Layer 2 of a small transformer language model trained on English Wikipedia (12 layers, counted from 0, width 96). Numbers have three digits each and are written without spaces.
A neuron's activation on a vector x is SiLU(gate . x) times (in . x), where the dot is the dot product.

Input weights of the MLP neurons that the questions are about. A number n stands for (n - 500) times 0.0015.
n53 gate: 684452461385118571493649680553606424602684380457695535493343593400659471383563388500415417326468357712338398354696438690333571444170480475307469418433610504526421486475521507624522624479547411527493730595432647314329550375353500566346385389593486521567525348549417339416560449462435514538
n55 gate: 453570494573591529452561621390424546421437519465475519536463537643561641485319574421408649633525696497619570567767549459551503404577273449488485723578567497627692465513531274589561313522494671631434590402567585414488583475516450372625676516551309506418386396277475427447479367759458338419
n70 gate: 173594483517558583597606533686503544500448507427500669401742390594426612373548373662375709632611565407588487420420511603538504520510448528550426709644416583411398694313486554429521500493395611536355711582531397335403437688589723378651381272577413552460354369432500318565347582459224427568
n77 gate: 457422563384613405540690474614470632343695547392591396542517500507592479337460347463598497418460352567630577604436448517493357569582668584304402426270363570455544551514550409333568463527378298573627708459470536422442561392666283388459524343476405543710520340464405727457380693593521830487
n78 gate: 489538395551483447621453419588313583514369405415500581513521753557407430726469582651404511569652457507683697443493511388327463517443493620449583575416414595405765560341284316397701390574782351604472636594443398723712717507503532500625661418464664518423659704690507521371613605413612535392
n84 gate: 615284271445622705419367592431608576458631469457442446533545573380402488578382610485326583360519380523410485206430449504569668549297555577579658484550407293834449407602237712755367709665558589471469293722635289335567465663412320468492617348628555515613651369595474414549613520264618643561
n85 gate: 547448464572386547572704528504500468461579550496576432418479633663624369514528760539352493440486439640540579348409533625428531366325384496377616533443601733519511579199532615514390341307285504507593540307558635608361340576504311414631770416500424536429374400352647435827334404433640587209
n121 gate: 650399742300370368772674211427554606500539469469399342478359639613469649451458437423364734576411678485484519574317516492543640614641423515598304679558605266528410403299660507293528539438672744573295524671643459402493371687492462620433512504523352312375426589762489227527558718420476356546
n159 gate: 628364576527242456476404535404520512456556643540532744492563441391602475686258573620528467712677726524598496580734373293444334677423220564570512718532791731525244508570441659668594460273601492545584736368363473605713686423583794346459134524573585504513484556429558613571447463492488335500
n162 gate: 513458540388497497379625455590560552723450596617396460605401740661622503364414571623332486467591421353537487570588387473366557516371699316591549429310766447693554738233576497432517503547591480370437520404627580542335537594454341417453738439524510463406581487339513622507314497526695591381
n164 gate: 452507656511407737481425461612276445806436545654665511425430500425401558424356553470508784320436468455439640312462558697541552353421528609562522432563496593477223564703567706332705706563394541387616572473481507544609662617189474298538606458409542556551676206390424511607712408581538470271
n215 gate: 634532504382308440343604607537396383723530648451504582258595252545485698673740318600451538383597567459477772504553641315463547434345415590689558451615713696396474672466386486489610429248248410352548553696474647652558571466555592384662659315466451326547339582431399451478521427518374676408
n223 gate: 587478572650557466511694467652462683496431213408515584289549375534477460566519659599634527347515407637512504351653539553729751575685468511315415389436234265182473450593474552600395588758577496471485523327672665596533473408327708627473384488208527568619492523429544669609518613226628362673
n226 gate: 681328468404580658723558693500766090657597500435795416703488487504549613445580729629646776460310629399533693407236545452431701500390351500598669395348547660392447358508408449371398561520467484557319431678617655422204687524436452274418238373488594600508383520496523398464542422432595573369
n265 gate: 628382586707586266675640337362465820566514666448368389689575379524574630564479539458542447701416271559415680660609643348402496633539513497385439489393564569389616601333662456537574462417616608510524539321570634537450697518579393590528405288504525493420357441480534655400447468744639416414
n270 gate: 481508581422558656492504381438675588419457631258445589385332504461381431447523137616309699542535577228500649668512316315305434313461471593538545645473621384424358406353373771368445321299425375415570662372270448447628512324485342338480441559665473372719594558599360508189658556561421676573
n310 gate: 507564669454435570643666736479490422441608510705476638295466562552602312530510486586448404629451601441408450364633166686385331483479644625534449552483392579389479514550545560517341528472644761556590525443444357557316616741497552511496496440566518538605336479565736521452700610681599559811
n339 gate: 467401735476453746485252486576620511489595540504416307437529392438630390369698470394504676414463243405663588273427500344540608532677407412496347324344585293583563449779608405489496493645529445521518300455452384344433588269511200523441441445500345366416610649550557342367593504468731423392
n358 gate: 507497699726632624518584662405345603262627510334680591574614671242521518613517557532546395707677636581564395225528608619602560372479550500575586394455565738558682468381580779377428528451351468490489421460479317592446514617371388324507525532564351598327670451510582322462586511462496373413
n382 gate: 373392469796416438597530570327365492481477339690593608485644488609633729582382618396453283481465638311492441349652417412554385572512409685462282531554691677735617608413473683154496531531660450617392473436496381369433601764485546568214700441399718373407570342473459672759602413500453395534
n53 in: 456480417532547412507571471527342553688608497665567473404583468476657650575414514487392373596426532675329652301432221310429468497670443591657412534453376336455650598527620350379421338426660652627530459704449477471539507415533427413520527302432520497377443574747529432513284242464497433245
n55 in: 506509620625531570484476579468560544554319509414408456346403477522342662423308423427369523606522643592465469538382608535322433444622482649546546711702639415562304439675657598639662481551539529728364348595701598466571327551619532711632577548404532532414545326428315490469560484516461573444
n70 in: 445659483566439386390615493667373550490815534404685562497463742572434521417486396398438430483631194346521480555434426575322435470375445661513470621497606609560777421594436662483646527459676648406534531514407480580295552352561381504444590563617497371382376746641493376436261367405598558534
n77 in: 784500604324413503486292594473469414700215449330429588458487507565617475497456593744660430527503551476497464619250469463548439523431539588606636531449477399532424203559607599626459306561586585622374459455517523398513473408477365511459579455479565628312660618367454387467756347279434691500
n78 in: 381362311458746558541614552558476660337537284415643510435420661486396553375305514432561692327449487561490493425394364588595597523558442459665589435595546459577583582479675385457389565426582626352476569402520516434283469274238541588665569421651469371461490517487642689520250252319479503507
n84 in: 628456485496463671500590518586624408583643560455549462414507699542477402306444519583545365311595312436466486405397299463311748300515418425471504481429390579589382572535619536632347640519515655711496458558387442643518542618258111688649492213610309808520451601452760713418550485507635720593
n85 in: 628703617641576674537793662646614583416356292411559643507337294552665351447442481504504557478304521599414532692678421606172574540418444401586611330500511409534511308583689443643481566544537474483478463621507458765418578522551628534616302522426578606220363276590693574591608534289583507475
n121 in: 469598424360521612528299550983444445500580438581714636473438434468546464398649447413486436586542372503461369651384453517301441538472632524480633447597466330446461402682414497510628518385511423616542365424528571585612496208427559424550521617560203576442665719521524302745688579472489412596
n159 in: 492522421540601610382562464312632689519606496473618553442519528496462457460732542787283601578584482364519460648458481350398564537328428485478677351549760496527581416307201485261477614609221470604587527481379536629650412405706639087565450600469427526543470545712835519403314469619454405552
n162 in: 559494345482549418368311581516522610618350596472469584440463586629548432533549563712484391598666667494449431581509481438732606699544636409582540544410573488552503487624651594585462462456642381509356399625622452606415658528642249565665525323427374450575400590313676330589500497411567503411
n164 in: 635462513515308458539543491439393449632617648532354678515271387289474668422554490613321440687481567600484401390546636365523421633575763584575550438477466471707516500550516419576507607564395519537610641490484503418569529523395333298457493375448464220615766439532399689605448507344497565411
n215 in: 430546557465616500591436355604497628396672580453470581551520684534562605676377398460598435520557418480555542433510621487524621635507665500435339571443239630372217470387646507785237497523609746465322633559534539556383615534321413717452278353578510373549449323477487568676449479457418567517
n223 in: 399504424524504511493566232598369607605609428606372427749657419631267636521608618558310690514584408358555444168570578612373415479287486431394667346507415471459695701519529514532511504384349453503362375556409381507648250570457594440507592636078438355625504522564546423496438511296578602475
n226 in: 557366366241570550561490701543596343720432383436625415568570492625609604507630637614711806514368634635724695625353694535596530598450433578573455375468462635460554246500401552607522493574532486638479540617714517396621683547299472326446500529471579780537464422388365392521591474377638461342
n265 in: 630544600600374359592581403439448742558526481562373390646689503588603727387606536399343643478582396607550422536503483590448614631401617516532456608552664348272714536370683459402507507545411405472695536493428384557418523330532539476826649365487658561456422400541427589330479417599556458420
n270 in: 438792609648347385426507553416427590372364387389349276675486558456515290536482422423677421377363307394504489625444617617570644468229580382436486563602472511553288445665602496579470758522493585625467537258585419607461530300435281592545545366418719584396367529273432704540677485562658327681
n310 in: 591500604526470582646692604254392357527507433616412700358567518401534387454460686632459389746643704618545480446636274419466302543360353595523454377534434517500390524638684389493269408554702643494412490322595555721484719606560446430449445462579479551659466412620632462500510674520576449623
n339 in: 681370626538720493657594315692584643384609424431489384257250404372733421574500522380566578332285339395474476369445556670511523393290565566624461555373542489459518398682547588525548515576408573318507341436420437380479566489453525889740522518555504283439496562557641629572716616529667577618
n358 in: 516565573604377359545433454544316319430669446580538691561362379586377573429575187494714448565436587494364479596545330591487324478426599592537475490370620535572345411497582435500516663652294532638630558356379534423438494446491566622284358455413317386560548500503305567622521565396516474635
n382 in: 356489360510561584628514437514547702489420619646515460403632339511496662591600235475394507550576459366482451289358426255511265493570435602426574555302735482392559693511504763451456562193449427479522309444398584475563405697708489455551515412339584154632471478351419471697534374457548267511

Each question shows a token from some text and the vector x that enters the MLP there. A number n stands for (n - 500) times 0.0062.

" M": 343571506589542390553415601410446495510454118495513540462282422521607561524613588391493332499585445520560420485324507483524320572589451409544486577445480578617355587396572487678464368569396604492557510862533545634501319441440428286715245686464606560777576616581540243461439491532567553512
Which two neurons fire most, strongest first? n270, n339

"2": 407351410568525481598363543496634469529508385640490490599387369592542582346486369428753371621435531479678397418379546400438280418529344346633475433425389466753418606396445599550682468588497574316496505685711680661409338289466309360832624660442672610529625395568618484499547525425499363572
Which neuron fires most, and how strongly? n226, at about 0.49

"ar": 450369501497567363486573365386237639643594384431478528768457270625643540522481367632531276491620379263784491618421565464489300588579539407345479587383422600607508565527559525677535527551416492299405445695585652511618293306607521487642619568617752665630735598490434539388510525578805393603
Which two neurons fire most, strongest first? n265, n77

".": 485320542493398475523375334487580381546370216466569485469473349485433606593501491411495351552674542491481492475504658606453280554559516174445504632390453631616399522450558456541549419560388593409651627810532658554481234422451498395809481663489664712532478571644562562593630397443516469500
Which of these neurons fires most? n310

"or": 347362514466494378493560543415609581625383397534543514594429372600609637454516584590600364252416514628484407591576450576355265369645431421493427480457380446789517396538571518616401400729427441430685332752440552528539222416448420294636264710523606555517576519521417229409716365739635448511
Which neuron fires most, and how strongly? n215, at about 0.62

"av": 413551574533598354581497379362499737567277319514627568542581289465584449515542538567555341544580424490494465486400690817592320399618461325553328528550514535556487467534463612576550525613365653359581421772467585607404528200338432324453426759586597456608491613556600345372543587499820475442
Which of these neurons fires most? n339

"ent": 348496473585565414538407362273439423461508421450577621675442391575661783537609448499684163347398686541518507368399746554469200325575492489518420412350396278487338600452502587565479424657354507488399496703398702447406319350352385353620384716501456604551586510542469414527642582584516510611
Which two neurons fire most, strongest first? n358, n70

" and": 375435450606603322637535405411459539526543268547541372505354427578468663510539485408469183389585455527566550600492526528466257434605446338445373515479362461551332504544617549584564311480553554445514534766514626472343433406378479474804640661686720474353609574710623546555711631471325511625
Which neuron fires most, and how strongly? n121, at about 0.75

"le": 627312450301389461666398463397403579533548398522654556668664490405528580558402458691529350467780495720677438487219531429407323358535449335670688583538500423649241597411680642495511470638304571579689409618582389559399331403399328494489435768708687527513602551533495558531406435539688390616
Which neuron fires most, and how strongly? n84, at about 2.2

"ow": 416463412556591498444518373497556717623236443522530572440381408582436751581604445525413355371561488473712507478492680622514293395741482319401583459348393468760518516240479562573372581679303554420557539687650598561464499327290481349672479671602798464354553595693537408512548399424537453473
Which three neurons fire most, strongest first? n78, n223, n310

"n": 444418620597613375565419425425488505395527344452597460623332246656353550522360370468509220423604541370547498537482536602525332548681592405623473514432501461868265630503602562566630330521618715472537420581637651447490428415394342298682473502673670486538512841583474546493547389391612265531
Which neuron fires most, and how strongly? n121, at about 0.51

" b": 343520614558742503614455451284549471479383259511596469367437279534496760541603522397520350490561238467657587626424464476452254450532441299524423561345547502691245556472467525414461585552569547513523625758431645593482217408466474284644389635622761566598605538453539373655589489496574550493
Which of these neurons fires most? n382

" as": 346433485623629343505502513263420457594577358463590312303386469682631680528571572465735333540718615446477474650434497580421268462614534289403422329296427521557414683482457500695521376541238590401514597627525606533386378455434456533715421495625791555391644781568614334468673475545391552635
Which two neurons fire most, strongest first? n164, n223

"13": 534341544533439312586452437412544459549461443544533356587446307626524553303503317379671376513407358550738356426394443482473261408503421397494486412349533543675291480417448634652609291645501603393527504617680648627519379279511313350903577646564657631605588482650646507559527487475522428484
Which of these neurons fires most? n77

"ur": 281347528470526386564554498325568520538396434598506648559413367626628584568399696324571305300674398332440467556415612452437282225548470339372350541475264518476382575450433675462560433759466432397607430669574515538464488317599418238607384543767729607603437491544482523449601540759682398545
Which of these neurons fires most? n358

"ine": 468468346419592543580350283443324443588473272503612613685406320518409547339589453510521285403698521715622541660232596517507370401431409489428609486453268417567424618373508334642691412660375732454471385577501588582509368476415436417697458615535732505544453641650549602426726540684542472516
Which neuron fires most, and how strongly? n162, at about 0.4

"in": 545362341470487465662391387394532499548508424724422916447250485549382482597422382672556324413646506588449584590440555401498402517648440449356593378358301461781478667612459457577546516529307489529580310583473639490432344357335429309648272569642747604596479512482549179521516436537532289412
Which two neurons fire most, strongest first? n159, n265

":": 467515534418401456623372471404577537628410258314673338462353198650553757531396433531593365529590573516327560485351562532533297502656437320495548459490394596593334653525567378666557661478418566471595516753470620544411435566501457381771574607428612699647583608721647448591651474611468496620
Which of these neurons fires most? n226

" ": 413368545625416413577426491403646491415515358407619594496428368513553706506642604403442333574613438407563514631403552541547223363620600339570386443490444569650389574330515430718643474585572593406666434677500547613397210480351321317690408607488809710548583502507684419715550611505474618620
Which two neurons fire most, strongest first? n85, n53

"ut": 418282537507442426606501335479584448588502330327589537431418369533805576552496640320504238563561466368607455527402767669491166552540426319446285448457515372791280608452568529400454491520494678462533467640540542574484497467383460301514443744652520579471564604639544533429554572493601526822
Which two neurons fire most, strongest first? n121, n339

"u": 426541676570414402690407479417529680608499312628471615596509424637622469598574660482612455362572675440725535528345578794405285354674377316547431374647389624579381663492265516570613502586605572393592379804458559572501333318403436432570467651426572619537572472499576420482521517395587249551
Which of these neurons fires most? n223

"b": 508405621519648552659411315511430579510437351348672577338436271662572525545566446343610309357539393356613467498489529458413409449601446309576362475375479491730324608524481659646578520695517534406567441570499754599331420306669364461626460700684722594490313661533487389771461639486702568495
Which of these neurons fires most? n339

"ation": 345402374444739303572337495347434605444382446542573665630470468450695792393683353549589340396836610537722477558385677524529352280446421516500543494370424387823453649445540342503524553593408503429539219610599717443533395393371492625726508691361701551521431676556582572474504458667478531612
Which of these neurons fires most? n85

"a": 576454593613382476716406536318308504479537392701590435578385580626665632620362459486623318450501355476476566534466431648440258549580349464571493500546436515516341617539467538579608579754298619288615469632530542604253294312689297442684469517568603626711574475549540534598612568389763566638
Which neuron fires most, and how strongly? n310, at about 1.6

"ers": 446400497458529491524556465439457527453544240584452540614457358558604683490542204624608322596602514443648405703376704503547419497735567431507475590372353276771413572416508444671424402688297643407476361583638527495402256412441426465800627486569768611583641588545442425315626358523484640544
Which three neurons fire most, strongest first? n77, n310, n55

"f": 200566437463652502521367494380575621542282402489572559628319397517475750519590321481458238584587451400742351515419624704436468382411538485449585401374410529640369741502560480654640586677541631511507542630469570596387351472478416340551491704734613824452490628617502238499376506315500391525
Which two neurons fire most, strongest first? n70, n339

"y": 216533485453407414575437338466476601527433301464674546706447300616588567496510479522625354334413492391512545564410602504609377578552484467293264455547525388664192536354461527543546551558303634649521480741480713580422419400496460421806259637606551617594399447502455434665597488478598382737
Which of these neurons fires most? n121

"o": 423537546586446332716549439446578579506472229614604729613362497681568454489593504517699246326622458533395547500360360409347347445606366392516429525606354574652332598340573517707616641548366598359509521570576435709452262275452431429472398570673729568561500571489555370514604395368557600598
Which of these neurons fires most? n85

" f": 292583611597706363641339516273615503502418292430474458666549417629552654529522403462507321571396387225599532487459481713525329434536525309486440562403520519695276614521601498464487507422399562509552629731485641550464381491457440248627328818634740597657556547628478393637520583453694522576
Which of these neurons fires most? n270

"on": 487431429419574438477440372356556536614418456432481670652290407605545485504434270529450319503665368433566416708350559639348369413590452565463535543380373278791326489477606335610537435668426664332746346625642664500461517476386339283726452781582661609394366618421572425452543384466597424424
Which three neurons fire most, strongest first? n55, n162, n223

" N": 519606516530454500601407536434485474567573147533483517501395439488587693505472467438471327455562287518539341550424512560400357359729542431565539458412442601746336574444623473632635332633521591475570631746543655610583410512309432194708299701544656554620481627602460261443547476535529526555
Which of these neurons fires most? n53

"ch": 234437398611678387586341364476411542270540344620501535644314283528402561479538502624235369285590486576549454596409690496412451405583385378436497482429506540828392568492513490410566300615359394521500477703540475551458333383384277502696535642728658565632288422594571460586514433358692419546
Which neuron fires most, and how strongly? n85, at about 0.33

" n": 473587580477475443557429440416518436465500202538495421478565352510579814596522366445487303550410305586467546466452573553331282401636533389524374443328526455694291557478642553570518437463447629500601687737474648573518360429499504212642205663684780535527542643553455331457660387487453493585
Which neuron fires most, and how strongly? n53, at about 1.9

"gh": 586439430481496410703508465360366431672370455622408437579584306514471780774425546564551385414698552464750556465463503452493413557544423485359561410387364443737375786669365529506384454787633424555558500677588594628458406350543517530652508560679726721526528689554619390623456589250676507592
Which of these neurons fires most? n223

"p": 387448654365586505552342427452720516410481313617586574548371403728669568542551464498578300489460541593569482504623686477375354660464497463458508612432336637820391637339362488607462515550481573449565463602466585637331408451520438239586298650559753740688645739605471233613536556497656523570
Which of these neurons fires most? n226

" for": 266437481570612426624421518432660568625448363496480270482364414603692841624562382480661177451569449490617423498467468533449332450668614281355538577354446380725490528559477589652384466492403481454530571770516607635446316456378424425769407697634754385552455451525599399527595575484380492503
Which of these neurons fires most? n310

" B": 315680509591590478542436462321501492612430194477627557485348299488433750555648569336576329467566326467648423620342444525459311449673396441544558520483452484702275479396511549492473492654519559471597633739489708596466307431352404290668381656461690571660516609504561336649467522573678546501
Which neuron fires most, and how strongly? n339, at about 0.33

"ts": 535406459406536496629502548375497678530530273393502497579503403440625763371522344541491246523667499574752400636483670550637443555553411456728481620426501408667463628336450460521539548799515640427591478585508566450420308399613579282766465562631775652619514521554489580371727474380590545666
Which of these neurons fires most? n77

"e": 414555556536682538590440490398486544556342274696601514526711422597546442382475403606535231442587505307751487609531460620394303481599444385505449449497329461595254652407519460609704444725438677467617659720606496632559361266471321480607466639583501465501559603487446544611666407511437590737
Which of these neurons fires most? n77

".\n\n": 391518605471531381422412455505581405409451277468569395517545430462551818542431587492642370556776431374363581436402483551397193568636446309485416558475514508768416612458717381459486483552686659483628497792466563477510360376505451184712560551614805552537233463486499623607571515605467570529
Which of these neurons fires most? n55